Layer 8 of a small transformer language model trained on English Wikipedia (15 layers, counted from 0, width 128).
A neuron adds its activation times its output weights to the MLP's output. To switch it off is to set its activation to zero at one token and run the rest of the model.

Output weights of the MLP neurons that the questions are about. A number n stands for n times 0.0035.
n61: -4 -14 43 -12 -15 13 -4 -7 29 -11 -7 -8 23 -3 -27 -38 -3 10 -10 15 -15 -21 -9 46 -26 4 -57 -12 15 -1 -13 18 32 1 9 -47 2 9 -45 0 -22 12 15 4 -13 -28 -5 7 30 11 3 16 -8 3 8 -14 7 -21 27 47 -24 -6 15 15 24 39 -22 5 22 8 17 7 31 3 -4 -4 5 -3 -36 -25 49 -16 -26 2 -5 -19 14 18 -28 -16 -18 10 -8 6 19 -23 -17 29 12 2 30 -20 -37 -2 49 29 16 1 -25 10 7 -21 -12 -10 21 -16 16 1 2 21 2 -1 -26 -11 -43 10 34 -18
n85: 19 3 -5 -9 0 -8 -5 25 -1 19 -38 2 37 15 28 8 15 -49 15 -29 -4 -1 -19 -53 -21 -19 52 -10 55 -13 -5 -51 -25 -11 42 0 -30 22 2 20 25 -24 48 83 8 47 -13 -18 -24 -11 9 15 8 4 12 9 -10 -4 -26 -2 11 6 18 26 9 9 4 -47 5 9 1 -13 28 -7 19 -6 -44 26 17 10 -12 4 -13 -19 -35 -20 9 22 -52 -3 25 -12 32 -2 -1 32 -16 -75 13 -20 -17 3 -25 -37 -25 14 46 -11 20 53 -14 -7 -10 -34 11 35 -3 1 -11 26 -7 -9 -12 -11 7 29 10 -22
n97: -11 35 -26 24 -11 -16 19 43 4 -37 10 4 1 20 40 -19 49 3 23 14 12 -12 26 -28 -19 -19 11 -3 -15 48 -20 17 -2 4 -3 4 -6 -48 24 -1 -11 2 -25 12 14 1 -15 31 19 24 28 -11 -9 -37 40 5 2 1 3 7 -26 4 6 -49 -28 -42 1 -39 -33 -1 -6 1 4 13 14 4 -24 16 -42 -20 43 -62 -4 18 -11 12 40 -34 -7 41 34 34 -7 -15 22 2 -7 28 -10 -9 39 -87 42 33 30 4 28 -17 -16 -26 14 -7 -60 -2 -31 -7 16 -20 -28 -1 -12 -27 -2 35 12 -18 4 62
n100: 8 -42 -4 27 33 23 43 17 -11 -24 -32 15 -2 -5 -28 -18 -18 -7 -21 24 6 14 -21 -7 -11 11 9 36 -14 39 -8 -1 -48 -2 5 1 -4 -17 -39 -6 6 -24 -31 40 2 12 -1 -30 -2 -15 34 20 4 20 -5 26 20 30 -17 12 8 11 -26 30 -2 -3 -19 43 -11 -10 29 13 21 10 15 16 -31 -19 10 31 -8 -11 -17 -30 8 -12 -6 -13 26 4 14 0 -42 17 25 47 -51 9 34 -6 9 1 33 -17 -40 21 -3 19 5 -19 -25 12 9 -3 13 21 -16 13 -22 1 2 6 1 -29 -5 -46 7 9
n131: -48 -10 37 -11 -2 -3 -1 -45 -7 17 11 1 -3 6 -13 6 25 -2 -17 10 16 -35 -35 -27 34 0 5 8 19 10 16 13 16 15 2 -11 11 13 -26 44 -33 45 -39 9 -1 6 28 -29 -48 -29 -15 35 27 33 -40 34 6 19 -18 9 -19 7 5 -12 -20 49 38 -20 -4 -25 42 9 15 18 18 48 -7 -13 13 -57 -25 -39 -1 -8 26 -72 27 -24 -39 -3 32 5 0 -15 -54 21 9 8 48 18 23 -23 21 -29 -2 18 -12 -37 19 4 16 -42 -3 21 0 30 -12 -52 -14 1 12 -9 -14 -20 19 8 16 24
n254: 15 -67 -5 -18 5 58 21 18 -28 -23 -4 29 2 22 -2 -21 -11 -16 29 11 -19 -9 -35 25 1 32 22 -7 2 32 -21 -22 -5 -32 -23 -22 23 3 -41 -14 63 21 0 -42 23 -1 4 -27 2 8 -28 -20 -30 -2 -2 11 55 -3 6 20 46 0 -26 -4 -10 25 22 6 -46 -33 -6 21 16 -36 -7 -3 -43 16 -33 39 -12 65 60 53 17 7 -51 16 18 -21 -49 -2 -1 -21 43 13 -6 -30 7 19 9 17 -17 35 17 12 32 3 17 -1 -37 32 -29 -2 -4 -7 -2 3 -28 5 -10 -26 33 5 -13 8 21 -8
n264: 14 17 20 32 -32 -29 11 -35 23 -4 -7 -25 29 -4 36 -3 19 26 -4 -21 2 -18 1 -8 -6 7 -29 -10 -10 1 29 31 11 9 -15 9 16 -7 -13 9 0 36 17 -1 -23 35 18 -25 26 -27 9 -11 -6 -19 -32 -20 -7 -22 39 5 22 -21 51 -15 0 18 -5 -21 19 -10 43 -19 -17 -1 60 17 -30 21 15 -56 29 6 1 -61 17 9 -1 -62 -5 -18 -43 -14 -39 63 -6 5 -55 -30 -20 -18 -3 -35 -15 13 -3 46 -46 57 41 5 25 -21 -94 -13 -11 -11 37 10 13 16 20 0 10 19 -21 35 35 11
n299: 16 10 12 -3 -36 13 -23 41 15 7 9 -14 18 6 -10 -5 3 -8 -10 39 10 -11 3 -17 -56 41 -8 -3 -38 9 18 23 32 -18 -7 -33 -6 -18 -15 -32 -18 9 -4 -33 1 -14 32 -16 24 -27 -26 -7 -1 -12 -41 -40 38 -1 -2 17 28 -26 -14 3 -10 -4 22 10 15 28 14 -19 32 -3 24 24 -15 -2 -35 13 24 9 -5 -66 45 -9 33 20 34 1 -3 3 14 28 21 0 16 -5 19 -4 -20 -14 -22 24 20 -3 -28 -15 59 -21 -11 -22 -26 -35 21 -25 24 27 -9 26 -46 -29 -6 17 -10 -1 14 -21
n307: -37 25 -5 -39 -16 17 8 19 35 -6 40 33 -20 14 -11 -8 -10 11 -1 -28 -21 -16 -5 -28 -15 -8 47 -7 17 -11 9 4 -13 -24 -13 -52 -28 -5 -4 -5 4 -13 -50 -21 5 14 -1 -9 -1 2 32 22 -28 11 5 -25 -4 -7 -18 -3 -12 2 13 17 -31 39 7 29 -19 15 -22 22 26 1 48 4 -9 31 -19 13 -5 -16 2 -4 3 -12 -10 -9 30 23 1 -15 -19 31 32 -4 8 14 60 -3 -21 11 -50 9 -18 -38 22 22 -2 17 40 29 -17 -20 3 -28 -29 0 4 -5 16 23 -19 16 28 5 -1 -34
n309: -3 24 -19 18 8 -1 -27 23 48 27 13 -21 6 3 -14 23 16 -5 -43 -10 22 -8 -22 -18 -18 13 23 -36 9 24 -21 -5 -15 -3 19 3 -4 23 -18 -20 -20 28 48 -26 32 22 12 -1 30 -13 -12 19 -21 -6 -2 -33 35 -5 -32 -5 31 16 21 4 21 17 15 7 -13 7 -24 11 4 -11 -42 -15 10 -29 34 -4 -19 -4 -18 14 -29 -39 -1 8 15 8 -20 9 -13 -22 26 48 -9 11 47 -51 -19 -7 0 -1 -34 -20 19 -11 -12 13 -9 17 -10 -21 -37 22 6 5 9 -8 7 37 18 -4 -26 -28 12 15
n324: -21 -2 18 9 8 -5 11 3 17 -3 -2 -10 19 -13 12 -4 -1 49 -49 13 -22 -60 -52 -1 16 -5 4 45 60 -9 20 5 10 10 -3 20 19 24 -30 -6 -59 7 -9 -3 45 -21 -17 -5 -11 16 22 -6 6 8 -9 11 -7 -1 17 -34 1 -25 -3 -14 10 -68 8 39 3 10 30 23 -28 21 8 19 -37 -48 -14 10 30 -25 1 21 11 -13 -30 -31 -6 24 2 18 -1 -18 -24 51 18 5 14 2 3 18 1 5 19 -10 9 -36 -10 14 1 -8 -45 62 1 20 17 10 -19 -37 -18 -29 15 -40 11 18 10 8
n333: -27 18 -4 31 -53 0 -10 -50 6 31 -23 -14 -9 -24 7 1 65 -17 -52 -7 -40 16 -10 -37 -13 34 7 5 25 -5 -18 21 16 48 31 -30 69 19 -37 12 1 32 -10 44 -5 -3 -22 -11 -15 12 9 41 -5 -39 2 31 -8 -11 -21 7 21 10 -13 -23 30 20 18 19 12 -12 0 -7 1 8 -29 -15 -74 -15 -13 -5 5 -30 -1 28 8 -16 -10 1 5 -16 -7 -56 -4 9 -7 1 5 -1 5 10 6 4 -27 15 33 37 22 16 -29 7 5 15 -27 -17 4 19 34 -31 3 16 -8 9 -30 38 31 -30 -8 32
n357: 10 8 -3 20 6 21 -5 -2 -37 -6 -2 -23 -10 4 -18 16 31 -16 -13 -16 -45 1 -20 11 19 35 11 -31 1 37 13 -6 -10 14 11 -6 44 -5 11 -30 3 13 -10 9 -49 -10 -9 -6 1 -30 -24 -6 3 21 9 -2 36 13 14 28 28 -1 -20 -3 -24 26 19 38 -3 5 -7 -15 -25 8 -25 38 -24 -54 -12 20 -11 -3 17 -29 12 -25 26 -23 15 20 -7 -26 -13 -23 15 -2 -26 6 23 5 -3 0 1 -5 20 17 -7 4 34 -5 -5 -36 -13 -17 -5 20 1 4 10 18 -4 -11 8 -9 -1 -31 17 16
n378: -16 1 12 -32 -18 52 8 -2 -32 -5 21 15 -41 1 41 -21 -19 5 6 22 2 -5 -3 -10 -18 9 39 -16 19 -20 9 -17 6 -27 7 -12 -12 3 -15 -39 -20 -18 -13 -23 19 10 -4 18 21 -19 8 11 -28 12 1 11 -6 15 15 -23 39 13 -24 31 -30 26 21 11 -14 14 5 12 -13 -3 40 -1 15 8 -39 21 12 -1 16 -23 22 -31 0 4 13 22 -8 19 -23 49 14 -3 -24 -10 7 13 -12 -1 15 -19 -3 -24 -9 1 -19 -26 3 13 21 19 42 5 -10 20 -13 -35 -6 1 7 7 -22 -5 18 -47
n392: 37 -2 -11 12 -21 -17 25 10 2 51 -7 -6 12 28 -57 -49 15 16 48 14 -22 -12 -9 20 6 0 17 30 15 -16 15 18 -25 -17 27 -21 11 -9 11 70 -18 -10 18 6 15 -6 -18 -19 -9 54 13 41 18 8 -29 25 58 -23 5 -32 34 -25 39 -16 -22 -13 -69 18 -28 3 9 -2 35 7 16 -8 -49 -3 39 -24 -10 -38 22 7 -12 -12 11 12 -59 14 11 5 26 40 -24 -29 -22 -29 16 -12 17 11 -8 9 -31 -5 -16 -29 -1 -12 -33 -34 -2 -37 5 75 2 -24 24 2 12 12 -46 -34 -3 -6 15 -6
n419: -18 3 10 9 -23 29 1 -33 -4 8 -13 -36 -12 26 -1 -58 -29 15 1 13 -16 13 46 -5 -6 -53 -7 -17 6 9 10 -14 -22 8 33 14 9 -29 -11 4 13 -15 -7 -46 15 -20 -11 3 -55 45 11 -43 -28 10 14 45 50 17 22 -23 -26 -10 18 -21 15 -12 8 23 21 -3 14 10 28 -24 -16 -9 -23 11 12 40 -42 -20 2 -20 27 -3 23 9 4 14 10 -8 -28 -15 14 38 -35 11 48 11 -1 -16 30 47 -12 8 -12 -46 9 -8 -2 11 34 -15 -59 3 -10 49 7 7 12 -19 28 1 -16 17 7 6

Each question names a token from some text and the token that comes next. It shows the activations a of the neurons there, in the order above. A number n stands for n times 0.035.

Then comes g, the gradient of the next token's log-probability with respect to the MLP's output, scaled to length 1. A neuron's effect is roughly proportional to its activation times (output weights . g). A number n stands for n times 0.0041.

"d", then "les"
a: 0 -4 -5 47 -2 -1 60 -1 -1 9 -5 27 -4 -2 -2 -4
g: -1 4 17 13 6 0 -33 49 15 4 10 -2 -8 -21 17 -11 15 -1 0 -12 -4 9 23 -20 -20 -40 -5 18 -14 -37 32 1 -22 22 -25 -26 -15 -22 -21 42 -35 -26 19 6 -24 30 -7 -51 -15 -32 -4 22 24 2 -17 2 5 4 9 29 -1 -29 3 -2 -53 27 21 20 40 -19 -14 -6 -10 -28 21 -4 15 -3 -12 1 -8 -11 -26 -4 0 -9 -30 5 63 25 -11 -42 14 4 -17 21 -10 18 9 38 -7 -33 13 16 6 0 -21 68 0 -11 -3 -16 24 -1 -11 21 -13 18 -2 12 34 0 36 -15 21 -8 14 -17
Switching off which neuron hurts the next token most? n264

" (", then "h"
a: -4 -5 21 -4 -5 0 -1 0 -1 35 13 -2 -4 -5 -2 0
g: -6 21 -3 -40 -2 1 -28 -8 46 38 20 1 15 11 -21 29 24 9 0 -24 -8 -58 -1 2 46 16 -32 5 19 -26 5 -38 24 -16 39 -23 -43 12 -15 20 19 12 11 29 -29 -14 -2 26 -10 8 28 13 17 -35 -32 21 1 -10 0 -9 0 -38 -15 -9 15 0 37 -10 -7 6 57 10 14 21 -19 -23 26 10 11 18 38 -27 14 25 -26 -2 -11 11 14 -7 39 -5 -45 -14 -12 9 -37 -33 15 -23 -3 12 -16 -13 -6 -5 -23 31 -9 -13 -11 7 6 -39 -11 6 15 -23 17 1 9 21 5 -15 -15 -8 -7 6
Which neuron, switched off, raises the next token's probability most? n97

"1", then "."
a: -1 0 17 -2 -3 22 -3 0 -1 -4 -4 -1 -5 -4 0 95
g: 8 13 7 6 -31 -13 0 -43 51 -3 -43 -20 -4 -29 23 40 14 -13 4 -26 0 19 3 -12 15 22 14 -3 -31 -7 -15 16 43 28 6 -29 -11 1 -29 28 -28 22 -5 36 7 5 -8 10 -11 -11 -12 -13 24 -12 -8 7 -28 8 23 -50 -20 -8 30 19 23 7 17 5 -4 -28 7 2 -32 32 -3 45 33 -14 -7 -25 -14 -21 14 -10 -30 1 -5 31 34 2 31 -17 -6 30 -49 -64 18 21 1 7 -36 32 -25 -10 0 -2 8 16 -12 5 19 15 5 8 18 4 -32 13 -2 17 -1 23 -14 2 -22 -12 -24 -6
Which neuron, switched off, raises the next token's probability most? n419

" made", then " a"
a: -1 -1 0 29 -4 -5 -4 -3 -5 -5 -2 -5 -2 -5 0 44
g: -8 18 -26 -5 -10 34 -7 -12 9 75 11 0 0 6 -25 20 -10 12 10 -19 -2 -35 8 41 13 -24 -8 -4 23 -51 -14 1 -7 8 -12 -16 6 6 26 21 -4 -10 -20 -17 -32 -10 27 -23 18 3 -24 12 6 2 -21 16 7 32 44 -48 -53 -9 8 26 -1 20 -28 -16 11 7 0 31 -17 -5 24 -18 -23 20 -28 -19 6 20 0 -21 12 -3 -13 10 37 11 0 44 -17 -30 -14 31 -39 -35 8 -26 -3 -9 23 21 -12 21 3 4 1 -20 25 -27 -32 14 -6 -11 42 -10 10 1 -6 22 26 -38 22 11 15 -10
Switching off which neuron hurts the next token most? n419

";", then " Ven"
a: -5 -4 35 1 -5 -5 -3 0 -1 -4 -5 0 47 -4 -5 -3
g: -24 -10 -6 20 6 -35 0 -16 -32 13 2 -38 22 0 1 -5 4 -11 10 49 23 -1 0 -13 -28 30 44 -16 18 10 41 -5 -12 23 -11 -9 31 -7 2 3 1 -5 17 -17 -23 -9 -13 -17 -42 15 12 25 11 10 -18 27 -5 6 -30 -26 25 -25 -28 -39 33 -6 15 15 4 18 13 26 -27 28 -23 -28 43 1 23 1 -50 -17 21 -31 2 -31 16 -10 16 6 45 12 -44 20 7 -9 -46 -18 35 -23 11 13 -14 -27 -3 21 -11 3 4 13 -30 1 44 -3 10 28 -13 -24 23 6 -15 4 -21 -19 17 12 -11 19
Switching off which neuron hurts the next token most? n357

"ren", then "ob"
a: -4 -2 0 4 -5 -4 -1 30 1 0 0 50 1 -4 56 -4
g: -28 -2 -17 -20 -46 -4 30 -11 -13 27 -7 12 -24 13 -8 20 39 2 14 -9 15 -9 0 11 -17 11 24 -11 18 44 1 13 -8 18 -33 37 17 21 27 -15 -8 5 -18 -1 4 -7 -1 -7 -19 31 -24 29 8 49 -24 -42 -17 9 25 16 3 19 6 23 1 -27 42 -24 -2 12 -3 -11 -4 -8 -28 -33 -56 -16 -14 19 1 33 5 -2 0 -8 -28 -15 -1 -13 -4 -10 -3 7 57 -6 -1 6 -27 -36 -14 -1 8 -12 38 10 -32 2 23 -26 -21 -2 2 33 -25 -5 -25 -37 14 59 -39 7 0 33 -6 19 2 -5
Which neuron, switched off, raises the next token's probability most? n392

",", then " es"
a: -4 42 7 3 -4 -3 -1 -5 0 -1 -5 -2 49 -2 0 -5
g: -46 -14 27 6 -32 -14 22 1 30 -18 -28 11 1 -17 -8 12 0 -12 -10 18 24 -11 5 -26 -12 -16 -9 -3 -26 9 35 21 -15 5 6 31 -19 -35 -29 45 21 -42 22 21 21 29 -22 -21 19 10 -12 -7 42 -51 -5 -5 3 -2 7 -16 20 -2 12 -18 17 15 35 1 -5 3 19 -23 6 23 -7 -8 -48 -20 13 8 25 -30 -26 -49 -44 32 7 1 9 6 -23 0 3 40 11 -31 -4 17 6 16 -36 2 -37 13 18 28 4 17 23 33 -20 -1 -38 -10 18 3 21 13 25 -34 17 -8 17 -7 -23 6 21 7
Which neuron, switched off, raises the next token's probability most? n357

" d", then "on"
a: 40 0 -3 7 0 0 -4 0 -1 -1 -5 0 -4 0 -4 0
g: -18 -3 -44 21 -40 3 2 -19 20 3 -16 -1 26 39 -2 10 -24 34 27 -4 43 -10 -4 17 -6 -4 -5 -7 20 25 3 5 -8 6 -15 14 18 22 6 -23 -2 7 -15 -34 11 -4 9 -17 4 -32 -37 6 4 28 -60 21 -7 -11 -5 21 -9 -6 -16 18 42 12 -16 22 32 21 -17 16 25 -8 0 18 12 -4 14 16 -9 -6 11 -5 -51 -10 -15 18 -14 24 -14 -7 -33 -15 -22 35 4 40 -1 -7 21 22 -28 3 10 -13 -18 -6 -29 -18 30 -7 5 8 -4 -44 45 15 -24 -32 14 16 -14 -22 -24 51 11 -56
Switching off which neuron hurts the next token most? n61

"7", then "1"
a: -3 -3 -4 -3 60 -4 -2 -4 -1 15 -4 10 -2 0 -5 -3
g: -14 -14 -27 17 -16 30 -9 7 -47 -1 -4 21 33 -11 -4 -37 -7 3 -25 22 3 23 20 24 -37 10 34 21 2 -13 2 17 10 37 3 4 -7 -49 -11 2 26 -35 20 -16 -14 -22 4 20 -26 -2 16 -15 -12 7 2 5 -11 -5 17 23 6 7 30 12 22 2 -5 5 30 -3 -14 -42 -21 6 -14 -1 -64 -7 27 -10 -22 33 -4 -14 -6 -16 -23 8 9 -21 12 -9 9 21 -6 -9 -11 -4 17 10 1 57 -5 9 35 5 -4 32 36 14 -36 -28 23 11 -31 4 -39 24 20 -21 -34 -30 -12 -2 19 56 -9 -25
Which neuron, switched off, raises the next token's probability most? n131

"9", then "7"
a: -1 0 33 -4 -4 -1 -5 0 -1 19 -1 0 0 -4 -2 -5
g: -18 16 31 -4 -39 24 4 4 -55 11 -31 21 24 10 -14 -27 0 34 -2 -17 -8 37 3 -20 -29 29 -11 -15 -48 2 -12 40 39 7 4 -1 0 13 22 10 20 -8 31 11 -38 27 -2 3 -16 15 8 -6 -17 2 20 -15 9 41 3 -2 14 24 -4 23 18 -14 -24 -20 21 -8 8 -15 21 8 -50 1 -4 22 -26 -32 -3 33 4 -21 2 27 3 -4 40 -23 -1 36 25 -30 26 -44 -8 24 2 -11 4 -30 -32 0 -2 -5 -33 22 -49 -4 1 12 5 15 -17 -24 17 -16 -6 -10 -14 1 -23 31 16 10 9 -39
Which neuron, switched off, raises the next token's probability most? n309

" in", then " r"
a: -4 68 -2 14 -5 -1 -4 -5 0 0 -5 -2 12 -3 -1 1
g: 23 -14 12 -22 -20 3 5 -6 46 -10 27 6 -12 -11 5 -18 -8 -2 -24 4 6 -10 9 4 15 18 -20 57 -4 10 -19 -14 44 -4 -9 12 0 15 -38 31 22 -21 4 18 35 33 0 -21 -13 -3 -15 -8 21 -5 -26 27 15 -46 35 7 7 -11 -28 9 -23 -28 16 14 29 -2 -2 2 -29 29 14 -38 -16 -11 -32 10 5 -32 17 -11 -28 -20 32 1 -43 -6 -17 22 -35 -22 -13 8 -1 -9 7 -10 -59 -23 0 40 31 47 24 8 25 -12 -21 -1 8 -7 -17 45 30 -10 -5 0 34 -12 9 5 -16 -27 14 -4
Switching off which neuron hurts the next token most? n85

"0", then "th"
a: 0 -2 -3 -3 -3 0 0 -3 0 -1 -3 -2 0 -5 59 -4
g: 9 11 -28 8 -38 -27 21 10 -6 7 0 0 -13 14 15 21 22 -16 25 13 9 -44 -12 7 8 29 34 -1 -9 -24 21 13 1 26 29 26 -7 15 0 -17 -9 -12 31 -9 -26 -23 -42 -18 22 -8 -15 14 -45 8 -10 22 20 -5 11 -5 -4 8 -2 41 11 23 -14 -32 8 -16 17 17 20 20 13 13 7 -15 -59 12 -28 -33 19 43 -9 -8 -5 -16 -29 -43 16 -3 17 -18 -2 61 -11 2 -24 -32 -5 11 25 4 -16 30 -8 14 44 -24 -7 -6 -28 9 -12 -21 6 31 30 -40 -1 -27 -1 -1 -27 27 5 -30
Switching off which neuron hurts the next token most? n392

"p", then "ur"
a: -4 0 0 -3 -4 -2 -4 10 29 58 -1 -2 31 -2 -2 -5
g: 17 -1 -45 12 -25 -2 -31 2 -1 -7 31 -26 1 12 -17 -5 42 0 -39 -22 43 -12 -21 17 -44 -13 -27 -3 2 -53 17 -2 -21 -10 6 -4 17 9 -3 11 -13 15 -15 25 2 -3 -4 2 -19 14 4 -5 24 2 -28 3 -10 -26 -26 -12 17 -9 23 13 20 10 15 23 -18 -17 -34 11 20 -31 -8 -25 22 -12 -19 22 17 16 40 -28 9 36 8 8 7 50 -9 -11 -5 55 2 -11 22 42 31 -30 37 -44 -16 5 12 13 3 18 2 -38 -9 1 11 -47 -11 35 -12 6 -1 31 -5 17 -21 24 19 -11 -4 -19
Switching off which neuron hurts the next token most? n309

"aign", then " |"
a: -4 -2 -5 -2 -1 -5 0 0 -2 40 5 0 40 -5 0 -3
g: -46 18 -12 -14 26 7 -4 42 9 10 15 18 -74 50 1 -10 -3 3 -21 0 10 -15 -2 -7 22 3 35 -23 8 51 -22 -11 12 -21 24 -21 -54 -11 23 -19 20 16 -13 -25 1 -30 55 -11 -9 24 14 -9 -11 8 18 4 29 13 2 4 39 2 -19 4 -23 -10 -27 -9 25 5 -32 -28 -39 14 -36 33 -16 -6 16 -2 1 -13 9 9 -3 13 -3 5 14 -18 31 -8 -37 20 -28 27 41 14 -21 -35 -35 15 8 -21 -1 14 -15 3 -16 21 1 14 8 -1 12 -7 -17 -3 15 9 -16 17 10 6 -2 -19 18 -24
Switching off which neuron hurts the next token most? n309

".", then " Sen"
a: -3 19 -2 -1 -5 -1 0 28 26 -5 -3 -5 -5 0 -4 0
g: 43 -29 4 -3 -2 -3 26 5 5 -7 -9 -41 33 -68 25 -4 10 10 26 -3 -34 -13 -2 9 -13 4 -26 -9 -13 -40 2 -6 -4 9 -5 15 -8 19 27 -2 10 22 51 -42 -44 -14 11 1 26 -43 0 19 -19 17 2 -12 -3 -17 35 14 -21 15 -12 2 59 3 43 13 4 7 -7 -3 -20 -34 30 -19 -17 22 -32 -33 -14 23 -45 -12 31 12 -1 0 14 -5 1 -15 -5 3 -18 -4 -12 33 27 -25 19 11 5 7 -24 26 5 -10 4 -37 30 16 24 3 29 -18 20 -2 -9 -3 4 -31 11 -18 12 -22 7 14
Switching off which neuron hurts the next token most? n299

"h", then "ali"
a: -5 -1 -4 -2 0 -4 -2 3 21 -3 -3 -4 2 0 54 -1
g: 11 11 -41 8 -49 1 22 0 -1 -19 -27 13 18 -14 -35 21 -37 -38 20 22 18 54 -15 -17 50 0 -28 13 -21 -38 45 17 0 -42 28 -5 1 -13 -39 5 -3 -42 4 6 26 30 15 -14 7 -1 -13 10 3 2 -18 -26 13 23 0 -4 33 -16 5 -6 -5 -11 -27 12 -38 -7 -6 -28 -13 19 -16 5 12 8 8 16 38 -36 0 -8 6 9 -22 -15 12 21 -9 -44 22 18 19 -8 -6 15 9 0 -1 11 12 -3 -20 -25 14 -6 -7 23 -41 30 17 10 14 9 -19 5 -3 -7 35 24 11 -29 44 -19 36 2
Switching off which neuron hurts the next token most? n392

" U", then ".S"
a: -4 -4 -2 -5 -4 0 0 14 -5 -3 -2 -4 6 17 2 -3
g: -9 5 15 0 2 -21 -4 -13 14 -18 23 -4 -11 -24 21 27 -36 -18 -25 -8 -5 10 -47 25 -3 11 -35 -10 -5 -6 7 -3 50 -17 8 -5 20 4 -41 -3 -59 -27 8 -7 -23 -20 7 28 -20 37 -26 -19 42 15 -11 4 22 -13 49 19 14 -5 37 -13 58 -35 17 21 -2 24 -33 -16 11 -3 3 3 -5 8 7 -44 20 36 2 -13 42 18 12 -22 21 19 8 -28 38 -6 -20 -8 20 9 11 25 0 -10 17 25 -32 -37 -15 8 -11 -12 19 2 -9 -3 -3 -11 6 10 -13 19 -2 9 4 -38 -7 -2 -42 15
Which neuron, switched off, raises the next token's probability most? n378

"9", then "4"
a: -2 0 -4 -4 49 -4 6 0 0 45 -5 -1 -2 -2 -5 -5
g: -20 -10 -14 -12 -5 -61 2 -19 34 -4 -8 38 22 20 -15 26 -23 -5 10 -9 54 0 -35 -45 22 -12 -20 28 -25 -13 -16 23 20 1 11 28 25 -26 14 4 14 25 -2 6 -29 1 -2 16 -9 1 -10 18 5 8 21 -4 22 -31 -2 -18 -36 42 3 -41 -44 -24 38 -10 -24 -46 34 -7 12 14 -21 -5 20 20 -15 -16 12 -12 -9 -10 28 24 -9 -26 20 27 29 12 -40 1 14 2 30 7 1 -1 28 18 26 -44 29 -6 -17 -2 -22 -20 -2 4 33 -17 19 -5 -15 -13 -22 -5 2 -14 -7 -1 32 16 -4 -1
Switching off which neuron hurts the next token most? n131

"3", then ":"
a: 0 0 32 17 -4 0 -4 -2 0 -3 -3 -3 4 2 -4 -5
g: -31 -35 34 12 33 -21 10 25 21 1 -14 43 -41 3 -10 -14 -16 17 29 1 -8 -18 14 -9 18 -7 -21 -5 51 39 11 -9 -12 -3 5 12 -17 -3 0 -37 35 -7 -8 -3 -32 -9 14 -10 34 -14 16 21 23 6 -13 -22 48 16 -6 37 -22 20 -14 34 1 3 -28 24 8 -53 38 -3 35 2 -11 -27 -23 23 14 0 -6 -38 -31 23 1 4 -51 -20 -22 2 13 -2 0 12 26 12 -5 -12 21 -10 -12 8 24 -4 -1 14 -13 0 -26 -46 -18 4 -4 -29 15 -19 -15 -10 -15 4 -10 35 -23 16 28 22 -30 -5
Switching off which neuron hurts the next token most? n100

" bl", then "ood"
a: 25 -4 -1 -3 -4 -5 -1 -4 -2 -3 -2 0 5 -2 -4 -1
g: 21 0 9 14 10 -33 -46 -6 -3 -3 34 31 -32 13 15 28 -13 15 -17 9 -5 -20 3 4 8 28 25 -11 -19 -2 -14 -13 19 -1 -3 -2 53 -5 23 13 10 -13 -3 -39 -9 -22 25 -11 0 -3 2 -17 -8 3 8 -33 8 7 23 22 -3 25 30 -32 -44 -37 24 -11 -25 -1 18 29 -17 -22 -19 -32 -6 15 11 -10 12 14 30 23 22 -19 -51 6 -20 -12 -14 11 -1 25 -15 18 -9 -11 -8 -6 -50 -8 39 3 -23 -18 2 1 0 -7 8 32 63 56 -33 32 -13 -14 0 25 -2 -28 2 7 -8 -12 -40 20
Which neuron, switched off, raises the next token's probability most? n61

" West", then " Germany"
a: 0 -5 0 0 -2 -4 -1 72 0 0 -2 -3 -2 -5 -4 -5
g: -10 33 28 10 -17 -12 -3 -25 -10 -26 -7 19 63 -5 9 -5 -11 -23 -15 28 -15 -26 0 -39 -19 -5 12 -17 25 4 -17 -33 20 26 -9 -11 -18 10 -12 -6 -3 62 26 -14 -25 -1 3 22 4 13 -11 -4 20 14 27 7 11 32 6 -15 -14 -32 -14 -15 34 22 11 18 -23 2 -7 2 -17 4 -10 -47 49 18 24 -3 22 13 7 -28 30 -4 -30 -54 -1 20 -24 -23 29 6 -22 -31 7 0 35 -8 17 12 17 -4 19 4 -45 -25 -32 3 -9 -25 -6 0 19 -3 5 11 13 14 -16 5 28 35 -45 -14 -10 20
Switching off which neuron hurts the next token most? n299

" held", then " from"
a: -5 -4 -4 -3 -1 53 2 -3 0 3 -5 -5 33 -5 0 25
g: 9 24 2 7 41 -1 -12 17 4 -22 -19 10 -12 0 6 -2 -15 -5 8 29 10 29 -26 -44 14 7 -7 -2 22 6 -33 5 24 14 31 -14 21 -1 -18 7 44 35 43 -17 -8 -1 -14 32 -19 -21 24 -4 -33 5 7 -6 5 34 1 13 40 9 -37 -50 3 -30 44 14 0 6 4 -37 30 6 -5 -8 -3 -39 2 -12 37 -1 -17 22 9 -18 6 13 -35 -3 1 -29 -1 18 6 -3 56 -7 -16 3 -15 1 -22 -27 -5 -1 1 5 -37 4 -2 4 14 -24 -9 0 -8 26 -66 11 -35 -26 3 12 -31 -30 1 40
Switching off which neuron hurts the next token most? n254

"–", then "2"
a: -4 -5 -1 -3 -5 29 -4 -4 -4 2 -5 -5 -4 -4 -1 -1
g: -3 -30 -2 0 -26 23 33 29 -47 -15 -2 6 19 -15 7 -41 16 -24 42 12 23 53 16 -14 15 -30 33 0 -20 36 27 15 16 -40 6 11 -39 0 -20 12 20 0 -6 -15 19 24 31 16 1 21 -7 -14 -33 -25 -14 3 -8 1 21 13 3 4 13 -46 13 -5 -22 -2 -25 16 -28 -10 -29 -7 2 -1 -48 7 19 2 21 19 15 9 23 -12 -38 -30 40 15 20 -6 -30 -28 21 27 -24 -4 -56 10 21 -8 2 13 39 14 11 -9 -8 -19 -13 1 19 -16 6 18 27 26 4 -25 -10 -9 -17 -15 7 -3 -27 -3
Switching off which neuron hurts the next token most? n254

" Pop", then "ular"
a: -3 0 0 11 -1 2 -4 -2 -3 -1 -1 0 -1 29 -1 -5
g: 3 -48 -14 -7 25 46 4 -10 -40 4 -24 -13 5 -5 -12 -1 15 -41 26 -6 13 5 2 35 17 -32 14 26 25 42 -15 27 -16 8 23 -29 -25 22 3 -3 -39 9 2 21 42 30 -3 7 0 -10 -22 -17 1 5 29 0 15 2 37 25 -25 -1 -47 -5 -29 -4 -31 -10 -29 14 -12 7 -6 11 6 -5 22 -23 -25 -13 -5 -10 -16 31 1 -18 26 -7 12 17 -2 -31 -35 -8 -23 52 4 35 -8 -4 22 21 26 -24 -37 25 -20 -18 -1 -21 -7 -14 44 8 -8 10 -14 -12 14 8 4 47 -25 -22 30 -3 -10 -13
Switching off which neuron hurts the next token most? n100